Layer 9 of a small transformer language model trained on English Wikipedia (12 layers, counted from 0, width 64).
A neuron's activation on a vector x is SiLU(gate . x) times (in . x), where the dot is the dot product.

Input weights of the MLP neurons that the questions are about. A number n stands for (n - 500) times 0.0012.
n5 gate: 627 418 591 350 731 573 613 337 347 428 455 344 478 306 477 324 645 236 540 553 692 628 579 608 459 592 586 432 587 562 641 244 504 504 520 466 556 386 464 393 559 446 531 749 344 768 730 372 429 565 480 304 740 512 636 599 533 212 500 424 753 273 667 492
n9 gate: 359 480 386 500 680 524 129 426 549 606 451 390 615 606 390 405 365 455 433 536 266 414 652 321 463 774 598 508 714 254 674 401 571 317 481 579 544 433 524 431 512 644 240 299 579 301 632 582 449 316 578 463 326 577 631 561 557 476 228 425 512 537 476 656
n16 gate: 354 500 614 787 507 382 514 442 405 504 308 342 552 598 475 658 526 572 383 601 507 815 431 349 413 360 526 632 573 475 468 508 748 263 432 249 452 360 533 315 542 550 370 429 584 496 485 850 453 359 424 515 256 526 566 564 511 640 431 570 339 527 552 492
n28 gate: 525 674 414 534 395 636 392 384 804 397 472 521 545 503 477 696 375 679 397 539 448 253 392 410 589 715 482 583 187 332 527 409 453 493 375 478 580 515 584 468 558 626 340 493 562 746 561 371 414 342 510 323 381 557 389 518 418 390 441 548 415 365 489 532
n42 gate: 424 370 442 388 689 568 338 452 562 269 645 37 325 535 365 437 539 595 497 493 539 431 551 553 562 482 605 412 533 579 528 662 493 557 548 481 670 310 336 736 507 346 659 500 384 691 599 617 605 643 427 383 455 493 634 467 453 380 416 481 500 485 586 526
n63 gate: 391 564 702 412 455 426 651 384 572 800 617 481 512 394 532 349 526 630 452 418 345 367 473 470 428 544 587 460 320 504 558 736 399 385 640 388 296 508 515 879 404 393 388 260 555 656 404 454 423 369 668 558 291 583 408 477 481 561 474 406 691 380 346 534
n67 gate: 611 669 287 463 801 353 628 331 721 269 654 631 362 407 385 598 470 709 552 477 594 609 263 383 465 244 546 500 707 606 636 579 425 307 306 543 379 528 477 519 582 578 404 366 672 633 559 632 381 344 541 441 536 469 526 353 624 400 504 405 492 500 534 473
n68 gate: 539 482 615 445 569 703 492 330 429 419 566 522 236 462 578 581 427 557 542 674 530 336 580 272 460 994 531 688 398 330 454 688 500 327 780 491 229 532 405 460 496 318 571 221 765 652 500 651 652 396 347 304 271 601 517 636 412 544 589 541 583 468 657 384
n72 gate: 558 536 568 674 695 412 397 317 527 496 437 419 604 496 546 238 584 351 430 317 307 794 464 614 685 333 437 369 422 283 800 408 841 182 504 606 403 514 633 257 550 682 496 504 557 509 532 618 565 225 261 395 172 657 491 446 509 541 326 533 380 717 384 464
n74 gate: 665 577 399 448 508 746 405 633 508 634 554 258 431 619 237 547 334 485 727 389 560 570 551 346 431 432 377 623 395 380 427 363 453 587 603 701 530 421 439 658 308 500 265 599 305 404 664 457 344 496 615 453 428 297 346 442 558 589 433 699 420 295 626 492
n80 gate: 523 420 369 629 349 282 292 543 685 507 362 546 423 268 378 437 736 515 441 436 515 504 558 376 581 440 423 567 492 612 569 770 602 530 536 677 414 358 545 370 527 481 372 348 299 625 543 720 511 292 563 554 700 691 369 285 427 373 675 678 500 429 629 388
n83 gate: 590 651 463 561 576 299 510 606 497 373 466 564 330 584 444 647 530 571 565 566 474 500 517 523 648 572 483 653 354 414 503 479 483 523 532 473 474 586 718 423 421 435 484 593 539 497 381 635 332 483 468 895 605 373 683 581 385 739 484 490 716 514 303 514
n99 gate: 727 642 730 496 368 353 627 424 540 454 575 752 500 466 500 641 508 298 317 325 381 449 301 592 413 504 768 531 524 507 346 705 371 407 609 758 554 528 384 453 673 424 594 613 481 421 584 357 322 403 481 432 627 555 370 476 563 326 599 476 363 363 453 141
n106 gate: 814 748 669 427 675 798 724 590 496 549 517 403 784 532 575 332 512 487 512 588 578 466 513 422 850 554 394 430 496 500 548 547 513 380 324 569 302 717 417 344 397 423 746 475 561 549 641 326 419 330 528 419 487 605 381 445 207 297 365 530 492 608 659 325
n107 gate: 343 468 447 473 510 448 460 285 422 524 387 560 493 592 415 529 524 334 177 483 593 266 511 572 366 111 507 452 589 347 480 633 460 445 403 558 531 475 337 433 450 372 527 406 288 466 389 518 598 490 466 618 500 300 630 430 429 444 531 511 455 226 619 482
n110 gate: 687 381 328 706 774 542 370 452 479 215 393 619 536 537 512 687 446 491 578 458 896 324 470 454 632 634 466 612 647 597 224 713 684 555 516 251 546 544 374 607 396 357 516 339 396 459 357 371 607 399 611 496 740 491 554 419 350 680 632 522 665 636 394 297
n127 gate: 460 629 554 651 425 478 339 777 101 552 643 665 401 311 458 632 343 442 457 292 343 594 58 565 737 531 755 331 903 403 576 841 408 430 547 569 706 500 478 496 586 446 364 522 431 436 523 568 569 460 397 437 514 522 443 330 549 446 409 399 513 555 283 446
n135 gate: 856 309 739 462 512 489 585 369 457 402 387 438 340 211 504 293 550 578 346 388 542 386 421 622 711 542 555 526 682 588 697 564 476 500 374 500 420 504 585 562 413 551 593 326 284 605 536 280 470 573 263 540 297 582 496 371 535 398 587 709 550 484 682 555
n138 gate: 706 297 194 691 657 448 508 109 247 526 584 509 519 385 405 549 573 633 577 539 565 336 406 302 390 578 443 312 522 554 244 545 599 448 542 356 509 432 600 615 167 442 647 504 268 669 294 611 390 452 581 299 468 509 599 443 527 376 474 241 329 238 334 665
n177 gate: 537 198 361 579 422 430 600 660 541 590 515 440 441 453 486 374 544 598 395 289 252 523 560 540 530 467 571 424 693 507 383 645 504 397 671 297 181 238 448 552 546 511 554 604 518 565 515 643 543 732 395 689 695 381 318 534 549 421 493 650 567 462 700 424
n179 gate: 739 707 225 764 840 350 500 297 542 412 678 322 853 328 380 542 269 383 488 697 577 558 416 488 446 395 654 588 681 582 555 322 542 614 516 407 455 376 369 600 470 274 381 484 621 508 517 425 396 471 468 416 638 393 383 463 383 322 388 500 533 470 397 387
n189 gate: 385 552 617 233 607 575 435 663 456 512 588 532 470 554 526 394 488 762 411 393 320 423 569 547 436 539 689 356 630 276 572 553 607 469 283 619 339 488 421 813 512 613 592 595 395 742 651 427 319 346 415 504 513 564 457 472 492 331 166 740 468 553 727 601
n198 gate: 450 403 706 455 427 553 500 528 313 324 531 527 496 370 312 461 526 504 366 408 342 181 359 504 636 307 411 399 394 449 426 322 456 287 769 536 587 675 515 558 606 637 371 481 429 474 614 781 731 427 541 598 444 512 560 225 407 546 297 392 347 552 427 457
n201 gate: 613 509 575 551 690 362 567 491 733 470 487 189 477 572 545 370 526 438 420 413 551 650 442 646 425 663 346 330 611 475 713 750 617 418 417 455 350 261 811 456 125 411 362 709 551 634 442 398 648 487 386 567 518 666 551 110 355 386 483 432 739 433 726 504
n203 gate: 459 586 369 397 561 420 247 571 249 484 341 467 323 126 531 579 532 294 611 472 448 335 360 492 390 576 504 476 372 314 621 600 282 388 671 621 564 681 835 484 554 554 480 537 560 422 325 372 591 318 756 467 611 386 552 426 512 606 460 492 597 525 760 334
n222 gate: 592 543 679 321 557 618 463 737 609 560 485 32 296 463 529 539 663 333 347 672 425 488 477 337 608 481 570 586 739 332 489 765 587 443 393 480 409 480 401 527 701 398 552 346 617 637 563 477 515 492 586 370 423 300 541 574 597 500 432 588 596 544 623 676
n227 gate: 659 542 603 467 477 623 598 422 546 382 523 675 280 394 329 496 671 496 555 541 262 205 465 526 332 333 634 567 365 237 431 465 422 425 478 668 396 441 504 313 679 300 362 579 511 518 519 657 496 369 419 504 615 545 277 748 251 428 437 535 402 508 424 539
n243 gate: 568 560 528 605 635 389 538 672 443 488 540 109 627 430 380 307 575 658 477 759 315 569 740 406 500 354 435 488 426 222 496 442 657 500 577 682 457 417 325 343 442 529 304 504 406 570 434 386 690 564 527 328 601 372 457 798 699 674 531 567 348 607 528 406
n249 gate: 556 514 532 416 331 534 384 454 648 635 214 381 353 540 549 282 421 549 578 472 350 598 451 497 769 363 496 531 518 480 473 536 482 548 503 411 370 655 772 437 411 376 383 611 388 507 592 489 608 569 547 635 413 368 619 685 743 525 581 543 743 568 420 578
n5 in: 627 641 564 662 400 549 628 527 554 415 456 476 475 749 428 538 500 591 357 590 493 432 609 549 587 684 375 523 619 475 538 442 483 342 455 386 681 524 321 665 469 384 259 510 559 477 415 436 445 361 610 183 553 614 700 608 446 493 539 368 573 521 503 646
n9 in: 515 577 581 617 369 865 304 429 589 397 460 618 453 450 383 662 439 385 578 478 525 452 288 586 430 694 714 622 444 441 539 252 485 507 577 636 431 443 565 312 395 507 686 398 471 557 560 470 397 649 543 746 435 636 776 603 344 585 500 519 515 636 529 563
n16 in: 547 675 471 592 525 511 653 411 349 496 507 566 585 486 483 183 350 184 641 634 479 618 378 575 584 664 383 624 248 583 556 619 403 446 656 627 568 459 493 588 377 618 566 435 312 553 414 559 327 478 662 467 439 507 382 335 688 346 440 353 674 635 489 504
n28 in: 357 330 319 416 616 382 611 469 507 322 430 356 408 262 481 309 300 419 542 450 552 587 426 605 493 310 601 529 598 481 430 364 551 418 541 558 500 428 573 634 698 585 449 467 373 599 629 436 419 484 552 615 601 600 604 493 507 617 241 569 546 366 493 310
n42 in: 394 386 330 596 476 591 516 563 607 637 562 362 417 679 516 539 409 458 447 548 309 372 597 503 293 574 424 416 402 568 405 542 172 541 372 264 517 315 588 697 440 625 595 456 493 523 465 583 613 340 370 304 464 404 403 242 549 448 443 411 517 553 534 434
n63 in: 586 565 478 378 643 695 503 489 431 570 674 634 588 249 507 600 411 445 587 719 299 704 573 355 362 652 460 380 603 541 683 533 611 379 548 537 482 582 400 707 393 463 317 407 496 493 515 449 441 536 497 551 413 413 433 315 358 525 605 728 669 723 590 691
n67 in: 518 518 504 428 762 402 326 274 691 458 421 665 564 538 316 427 588 770 503 489 587 468 478 559 450 566 550 538 594 361 561 547 614 458 537 610 496 404 376 597 453 406 415 553 681 555 493 536 745 369 535 493 437 775 479 436 493 557 465 371 248 192 397 478
n68 in: 341 332 512 500 496 548 691 634 331 556 541 611 595 338 312 475 548 607 575 549 488 578 405 596 521 424 590 727 458 399 359 550 563 730 383 542 604 661 722 348 341 189 406 415 564 457 241 533 283 286 476 700 500 316 528 582 818 451 639 318 382 378 280 434
n72 in: 525 234 640 553 733 608 488 474 398 557 643 610 509 427 524 603 537 547 683 513 772 377 607 537 187 294 635 471 419 516 789 349 760 471 604 496 603 256 558 470 724 679 657 471 508 569 667 513 606 213 647 740 412 307 492 690 547 373 602 565 404 582 378 432
n74 in: 463 550 316 335 426 476 429 332 669 503 394 481 353 524 500 513 412 503 506 478 515 756 472 576 544 388 419 388 478 594 636 370 525 396 459 500 427 583 693 500 487 236 488 651 557 378 481 522 473 666 512 405 497 423 618 522 312 404 566 654 485 650 673 528
n80 in: 559 467 670 461 278 439 528 294 463 785 507 268 465 372 417 481 727 600 500 383 468 589 504 662 426 424 611 554 451 521 679 496 542 431 454 500 727 477 482 282 410 500 504 602 582 560 654 493 354 602 344 380 354 452 446 548 671 648 464 652 398 530 189 694
n83 in: 428 569 487 367 458 636 484 356 391 529 609 533 493 386 445 335 494 536 300 565 567 473 703 638 296 513 559 417 587 606 400 369 584 413 550 487 506 405 286 566 500 623 588 503 510 519 641 427 535 321 475 236 411 677 644 398 556 411 478 578 507 811 595 510
n99 in: 366 528 319 584 473 551 648 567 559 513 393 268 215 340 438 574 361 483 691 425 439 500 412 341 555 541 625 332 591 657 546 557 369 548 283 447 432 346 507 531 648 475 487 390 726 427 592 657 437 497 550 574 514 459 591 666 490 573 534 550 428 393 534 795
n106 in: 638 486 281 400 532 602 619 322 396 649 446 429 613 462 593 620 521 432 569 500 462 468 366 587 779 500 611 528 493 645 337 562 628 475 500 372 227 323 845 385 358 453 732 539 479 510 613 345 534 458 538 431 455 667 472 543 540 550 427 452 688 654 567 496
n107 in: 427 703 742 515 444 463 479 416 420 543 418 643 430 469 592 668 506 596 491 519 454 685 753 562 506 556 430 528 416 500 500 238 367 537 271 318 553 631 444 522 481 609 455 563 725 530 439 618 442 544 576 416 596 465 571 481 513 424 525 742 428 441 478 490
n110 in: 584 299 283 503 633 361 591 568 525 695 249 648 504 473 407 576 673 450 493 546 534 361 582 313 238 566 351 469 392 507 359 615 427 587 480 428 465 405 493 702 370 504 514 574 452 436 568 361 469 737 674 446 360 465 590 588 269 528 459 609 440 377 349 547
n127 in: 562 371 512 504 331 603 470 472 406 519 609 332 143 444 504 512 565 484 609 662 355 378 516 519 383 599 527 371 694 456 485 560 552 615 378 484 534 653 204 633 226 468 668 589 534 646 353 575 417 538 489 508 785 496 276 703 331 551 613 371 558 188 419 622
n135 in: 694 601 406 429 163 589 483 404 304 503 295 545 599 617 510 390 319 454 406 421 452 567 690 497 441 493 661 564 539 513 391 475 450 397 414 500 459 217 565 120 411 539 570 583 527 470 507 395 369 469 490 662 565 344 483 594 496 552 551 622 486 350 452 472
n138 in: 534 391 745 486 407 636 418 668 368 758 384 402 492 359 356 603 261 481 627 403 581 424 443 643 560 460 571 511 766 567 404 600 465 577 614 704 460 384 204 492 511 709 586 321 602 486 462 572 601 474 547 569 426 362 379 432 696 492 686 531 504 396 727 435
n177 in: 680 464 540 416 653 383 486 430 511 497 475 410 744 493 321 338 443 558 605 446 384 489 697 641 395 295 453 567 375 435 541 408 570 536 476 526 542 474 447 362 426 646 545 816 307 295 408 442 378 675 653 584 707 475 408 598 558 315 405 537 457 652 744 445
n179 in: 408 622 669 481 575 610 478 487 526 716 707 645 240 576 491 567 590 526 516 409 519 457 477 587 523 455 421 347 523 559 359 443 682 426 359 544 693 514 484 540 728 490 377 601 378 371 450 649 573 464 497 590 377 562 587 470 692 622 567 490 663 311 376 400
n189 in: 464 338 447 490 412 714 569 591 390 497 245 523 598 439 281 540 584 633 548 500 416 460 517 186 467 587 527 571 527 431 516 517 520 633 371 602 448 326 598 404 527 564 430 457 587 189 463 640 538 572 541 477 386 391 568 464 437 490 647 288 467 473 375 443
n198 in: 457 611 370 517 298 556 278 372 424 656 740 640 470 500 728 376 626 673 393 440 521 724 420 591 428 360 439 343 634 432 493 478 618 454 394 463 504 555 355 461 401 609 548 728 667 421 325 525 604 479 483 540 578 568 259 274 403 518 462 559 557 540 660 489
n201 in: 419 723 573 679 540 556 539 516 503 518 459 531 457 536 485 359 568 516 576 522 589 412 411 399 456 512 513 701 395 343 569 670 381 355 333 445 451 303 599 585 503 573 488 572 543 491 212 484 488 308 482 398 281 469 641 447 645 327 482 555 441 535 444 614
n203 in: 443 580 419 467 617 428 303 703 481 652 565 389 456 541 414 422 530 392 270 470 328 419 597 459 619 425 166 377 438 493 423 520 590 523 336 630 632 492 515 542 269 512 427 454 213 460 672 361 452 315 596 337 364 481 623 492 265 573 522 639 782 272 489 461
n222 in: 436 602 561 784 470 613 510 262 575 592 392 500 632 627 535 455 550 459 457 594 758 384 514 427 351 666 303 329 548 391 584 538 500 453 439 479 447 479 480 340 566 503 302 453 352 744 566 483 415 564 474 459 539 453 483 490 445 452 664 248 352 611 416 459
n227 in: 638 483 347 517 514 364 553 270 427 523 594 479 504 433 643 504 592 434 560 476 524 291 402 375 320 470 486 500 345 461 480 610 443 681 704 241 480 614 753 531 652 468 589 431 588 739 518 580 346 377 463 479 612 379 446 549 580 406 329 504 493 223 462 475
n243 in: 584 672 435 441 719 613 613 535 488 581 538 687 419 342 450 262 324 535 356 549 362 635 546 709 573 410 293 396 438 547 551 352 422 549 485 770 418 492 564 385 321 659 617 443 649 471 586 458 555 772 400 248 600 260 515 642 758 458 478 626 534 445 511 574
n249 in: 346 516 556 557 646 820 572 446 636 583 543 484 424 548 500 513 526 513 726 559 664 603 477 484 260 449 292 439 590 491 350 446 331 662 622 436 552 642 425 408 497 500 371 516 570 475 544 600 386 429 452 326 510 631 538 609 487 457 471 571 611 311 605 680

Each question shows a token from some text and the vector x that enters the MLP there. A number n stands for (n - 500) times 0.0067.

" s": 465 354 614 396 514 453 493 383 663 448 538 435 425 216 480 630 559 535 473 554 691 514 294 627 341 660 351 547 490 344 434 359 535 495 512 557 362 502 419 374 720 602 554 741 462 342 307 529 381 354 407 491 412 448 470 276 240 462 500 427 463 558 315 521
Which neuron lights up most? n198

".": 556 652 659 391 559 473 497 518 612 513 455 381 569 530 361 395 446 514 546 554 461 510 499 453 556 482 387 601 515 480 605 457 639 640 685 697 489 553 165 294 496 460 516 497 728 505 476 485 439 480 62 457 488 492 746 233 471 539 365 631 428 761 375 509
Which neuron lights up most? n243

" to": 695 650 402 358 423 569 359 442 548 606 611 460 234 595 475 510 549 492 306 485 718 414 456 462 505 633 494 607 582 412 470 317 607 795 393 580 440 507 470 636 525 620 462 666 508 600 311 426 467 445 656 597 521 431 358 479 473 400 360 443 484 464 251 594
Which neuron fires most, and how strongly? n179, at about 0.47

"ey": 447 658 462 476 274 469 583 558 582 455 310 463 309 606 404 469 414 634 319 621 377 519 546 632 429 441 496 443 604 590 384 377 430 746 458 417 593 360 575 370 706 634 825 432 591 432 416 412 434 386 490 477 654 416 627 432 540 369 384 616 431 573 480 664
Which neuron lights up most? n63

"%": 799 362 569 492 577 485 360 694 695 497 493 388 402 415 390 555 479 471 570 489 602 632 418 535 420 345 553 548 329 647 486 360 504 586 599 722 471 472 204 310 474 445 578 594 611 425 330 284 388 419 281 548 514 591 636 347 412 452 389 665 552 562 465 495
Which neuron lights up most? n74

" O": 392 490 687 480 359 523 438 611 606 429 606 527 487 449 503 563 318 425 441 526 726 484 629 631 609 572 365 565 556 602 456 178 497 397 453 575 523 399 442 688 528 761 624 552 607 435 205 500 436 483 580 504 551 561 434 369 558 453 683 476 302 636 512 608
Which neuron fires most, and how strongly? n227, at about 0.65

"ill": 460 574 579 374 429 454 735 606 412 633 483 508 382 514 450 585 669 515 252 606 411 247 464 590 375 447 325 587 557 474 569 387 687 564 628 290 593 515 403 560 564 473 571 404 684 497 368 245 234 575 470 498 404 527 604 314 490 385 382 432 514 354 419 545
Which two neurons fire most, strongest first? n107, n74

"ace": 415 486 588 545 293 450 592 592 572 501 344 521 342 585 535 495 473 524 412 464 525 344 403 615 409 538 470 451 711 801 403 602 415 791 389 503 451 490 244 353 601 619 742 689 582 406 472 443 504 459 537 600 539 487 634 602 617 398 418 525 536 564 553 709
Which neuron lights up most? n99

" the": 735 289 610 393 523 513 449 683 639 322 408 395 349 476 480 633 577 409 447 479 755 504 450 442 526 558 389 615 231 602 489 338 591 748 650 718 511 679 427 505 419 399 323 644 499 427 435 422 500 560 374 487 512 571 518 396 509 494 339 509 559 569 341 442
Which neuron lights up most? n110

" each": 626 572 582 260 387 599 556 557 464 481 332 478 256 446 388 609 498 474 304 371 914 586 376 435 561 449 431 562 469 592 457 331 732 782 648 563 465 566 523 425 510 563 527 539 641 426 378 521 523 445 549 604 552 375 487 395 493 450 416 558 479 633 403 515
Which neuron fires most, and how strongly? n74, at about 0.6

" city": 532 538 724 394 518 639 583 477 633 521 355 528 330 401 488 578 551 503 432 497 677 551 359 489 442 356 429 580 575 527 527 304 471 812 537 542 440 451 515 445 662 528 564 727 622 466 334 380 426 368 636 640 594 569 556 374 639 325 500 697 402 538 408 678
Which two neurons fire most, strongest first? n249, n42

" Y": 453 573 597 462 571 440 644 499 715 341 550 448 389 289 307 541 597 410 508 546 780 388 376 661 486 474 319 601 582 620 382 268 546 502 474 462 484 493 360 451 528 548 636 503 503 587 385 539 526 560 678 511 505 449 576 344 490 501 544 249 346 568 310 791
Which neuron lights up most? n67

" there": 571 547 418 375 719 536 523 531 533 471 559 398 344 391 561 645 606 606 323 535 578 454 460 551 427 466 490 568 499 455 577 250 607 559 379 492 452 375 440 527 633 614 495 644 685 303 267 439 340 384 590 686 421 420 691 332 472 228 384 588 569 518 420 523
Which neuron fires most, and how strongly? n179, at about 1.3

" |": 608 383 373 437 479 461 491 716 504 748 485 452 371 530 360 427 326 560 340 649 450 700 472 424 376 442 486 566 601 491 499 353 650 684 545 644 443 695 315 647 448 459 746 394 502 435 385 514 454 523 569 617 516 732 675 528 629 445 516 539 420 682 344 512
Which neuron lights up most? n243

"The": 715 361 595 312 558 485 483 699 614 322 420 402 367 476 485 571 473 331 341 395 819 526 502 434 534 511 362 555 344 646 471 238 588 771 639 691 445 656 546 563 498 525 354 607 464 424 418 465 443 450 579 502 481 608 503 440 446 489 423 482 486 520 321 431
Which two neurons fire most, strongest first? n110, n74

".\"": 614 616 247 447 470 414 489 571 598 710 330 343 399 401 542 470 356 543 459 473 524 457 349 423 461 415 366 585 553 394 449 317 598 758 488 494 356 367 558 507 569 631 690 557 747 500 393 466 498 253 585 630 424 575 557 375 554 368 441 499 390 606 334 669
Which neuron lights up most? n72

" they": 661 610 579 416 322 583 395 436 690 467 551 341 328 456 433 570 532 438 351 573 803 494 482 482 486 468 374 598 477 507 420 265 706 762 386 531 425 411 415 491 448 761 528 634 555 542 283 443 420 480 597 579 478 469 418 406 514 326 375 523 436 534 419 471
Which neuron lights up most? n63

" The": 612 510 532 354 470 383 510 682 615 486 394 383 278 432 474 589 406 480 383 467 793 460 423 477 543 553 352 514 537 573 406 230 654 832 464 551 421 483 640 569 545 615 511 525 587 453 395 564 442 347 784 520 585 529 566 491 479 385 387 363 422 622 372 458
The three highest activations, in order: n63, n110, n28

"ed": 494 657 490 417 370 591 485 646 428 715 376 471 366 405 382 514 486 459 386 529 625 573 354 496 518 427 461 532 604 412 451 320 672 903 677 641 575 572 553 471 485 519 521 642 483 543 398 494 438 380 635 680 541 506 317 342 483 422 342 393 506 574 351 602
The three highest activations, in order: n127, n198, n42

" writ": 602 648 500 379 397 438 526 691 489 493 452 397 316 337 342 600 452 447 418 464 610 348 391 448 498 454 351 534 601 368 459 290 602 660 519 392 286 291 480 533 643 511 662 531 370 404 384 353 417 367 579 652 500 477 675 363 434 322 482 474 593 635 366 683
Which neuron fires most, and how strongly? n83, at about 0.64

"ize": 600 327 396 477 566 693 535 627 551 503 479 481 467 527 428 584 510 424 492 414 816 499 286 548 407 455 507 507 535 543 529 389 559 693 411 657 594 408 298 311 722 453 471 716 649 498 310 287 515 421 157 585 558 493 501 406 405 383 536 656 527 560 459 593
Which neuron fires most, and how strongly? n16, at about 0.45

"R": 489 535 446 494 349 297 496 398 531 421 451 446 428 386 314 571 518 434 314 428 435 330 430 508 370 576 430 584 638 781 442 240 505 557 510 587 357 489 428 655 457 751 602 518 459 415 268 510 504 528 610 556 544 417 527 399 328 506 387 438 371 507 451 763
Which neuron lights up most? n138

" v": 532 604 515 453 525 534 638 512 544 600 374 345 334 316 339 618 511 449 304 525 434 340 435 674 496 402 154 626 384 387 522 165 538 438 510 457 559 647 445 479 507 727 605 570 441 510 374 429 467 261 606 560 573 415 585 358 498 462 476 530 415 596 457 587
Which two neurons fire most, strongest first? n203, n107

" so": 610 596 398 449 437 562 456 568 669 632 506 447 287 471 427 529 415 487 362 513 855 337 510 349 546 603 370 553 572 455 521 430 637 594 379 618 500 410 415 486 396 683 690 622 654 732 243 408 563 432 483 633 498 361 503 326 505 407 311 474 606 598 418 531
Which two neurons fire most, strongest first? n201, n222

" or": 630 553 632 341 667 481 525 524 478 369 436 436 340 414 527 585 702 555 509 568 642 637 551 534 499 557 321 628 437 454 479 424 479 790 656 600 442 549 347 426 518 323 368 612 507 524 305 538 232 488 97 561 490 511 515 369 544 444 505 592 518 601 430 447
Which neuron fires most, and how strongly? n68, at about 1.4

" where": 748 535 383 307 469 636 446 512 496 719 307 371 417 477 586 447 443 496 463 447 915 415 504 564 503 577 320 597 583 592 453 318 593 589 533 635 545 604 563 527 443 604 611 516 618 527 362 371 230 426 511 594 519 436 381 460 622 342 301 382 582 496 477 620
Which neuron fires most, and how strongly? n106, at about 1.5

"out": 412 574 679 579 269 441 529 580 389 601 565 403 350 616 496 485 507 517 450 455 409 513 452 605 401 547 595 521 537 881 358 511 531 876 455 543 319 523 415 467 603 569 728 620 526 364 525 428 336 319 500 584 640 519 422 490 408 426 435 501 479 592 529 566
Which neuron lights up most? n99

" family": 594 611 692 283 493 654 482 471 567 430 402 516 291 417 460 609 576 398 436 527 719 501 308 470 505 358 439 534 542 563 520 343 682 773 557 587 347 395 537 375 697 668 491 635 594 498 382 331 396 346 506 569 490 543 567 362 515 350 427 547 458 656 345 576
Which neuron lights up most? n72

"11": 711 406 689 435 536 518 520 475 610 548 390 541 513 511 322 541 601 539 516 458 598 575 437 455 485 460 565 736 303 625 343 421 464 691 671 802 542 479 300 640 401 444 533 542 696 550 413 356 438 288 135 414 496 518 655 375 527 493 386 647 516 594 452 566
Which neuron lights up most? n68

" min": 456 776 449 400 492 447 604 624 454 548 458 514 317 260 535 642 571 421 266 572 515 479 338 350 475 568 420 457 418 511 481 250 588 613 477 412 273 281 424 410 540 567 540 645 596 441 363 380 324 419 571 556 533 303 527 351 249 456 547 403 540 562 368 558
The three highest activations, in order: n203, n83, n249

"ig": 463 466 617 371 395 510 726 618 560 519 340 482 492 340 394 455 589 612 185 440 354 446 437 588 623 409 269 505 404 500 440 547 536 736 481 549 441 203 368 663 475 620 618 548 439 378 405 284 539 573 502 383 607 362 475 411 495 296 534 474 461 463 455 634
The three highest activations, in order: n177, n243, n189

"ship": 537 607 727 482 548 750 619 560 626 361 460 540 472 494 485 518 597 510 441 483 620 586 448 592 345 302 439 549 369 493 527 260 423 744 386 620 397 449 379 411 699 476 556 569 695 410 321 395 452 248 485 639 522 495 568 460 657 382 484 665 468 554 297 498
Which neuron lights up most? n72

"ville": 334 604 513 360 373 445 700 491 578 450 266 353 275 434 522 445 583 467 590 641 446 572 522 665 304 355 364 637 571 593 493 318 465 894 458 497 643 487 449 519 646 571 599 602 586 572 490 423 472 321 564 553 565 485 585 468 386 469 461 466 582 514 556 552
Which neuron lights up most? n249

"oll": 319 686 463 451 291 440 672 524 526 431 389 508 360 530 503 391 618 645 432 531 394 211 670 604 588 540 357 510 456 708 545 479 344 664 232 510 614 577 550 450 697 539 907 539 676 586 460 425 470 462 547 480 536 529 491 481 565 538 425 485 525 473 551 537
Which neuron lights up most? n72

"ad": 598 837 478 479 250 726 561 608 326 634 632 526 558 392 436 532 497 424 214 493 533 319 243 410 402 350 510 586 590 539 472 439 632 660 498 507 514 290 608 509 634 545 661 551 644 467 307 370 444 480 593 570 552 493 483 536 587 477 554 404 533 498 535 506
Which neuron lights up most? n179

"\"": 648 559 328 462 456 428 339 553 542 685 443 410 368 497 499 532 389 434 287 431 599 327 379 443 461 655 586 676 498 622 392 361 729 602 578 463 507 298 544 444 477 596 570 464 730 628 335 415 441 383 594 611 394 531 633 283 538 334 424 332 447 701 448 596
Which neuron fires most, and how strongly? n9, at about 1.9

"une": 360 527 548 477 492 572 665 579 674 551 419 654 271 492 488 400 481 432 432 629 435 607 491 639 433 494 295 457 400 677 402 416 634 897 348 409 491 439 480 375 646 534 453 657 482 454 457 481 553 249 478 617 525 550 593 456 387 412 517 523 406 530 547 677
Which two neurons fire most, strongest first? n249, n138

" F": 523 534 628 432 497 414 655 467 618 560 537 371 348 290 455 557 395 533 412 455 540 321 272 563 546 618 417 411 608 814 371 239 668 579 603 465 536 361 412 339 463 518 536 552 365 593 411 479 514 338 392 562 509 403 511 511 218 530 407 354 406 648 368 673
Which neuron fires most, and how strongly? n138, at about 0.46

" average": 579 414 815 331 608 569 413 581 543 440 525 465 335 440 368 650 599 346 383 482 732 529 444 474 501 468 588 598 457 588 453 343 625 638 484 647 526 560 332 299 559 422 442 701 703 418 470 236 529 490 258 681 490 402 668 362 495 427 455 563 488 579 363 529
Which neuron fires most, and how strongly? n16, at about 0.42

" order": 598 798 411 455 423 476 460 526 402 613 403 380 321 421 408 569 430 433 313 465 746 405 406 426 427 369 326 454 714 397 494 291 601 647 602 533 392 373 435 549 517 716 604 621 616 559 321 417 447 500 589 661 472 490 479 496 502 285 397 502 607 576 568 681
Which neuron lights up most? n68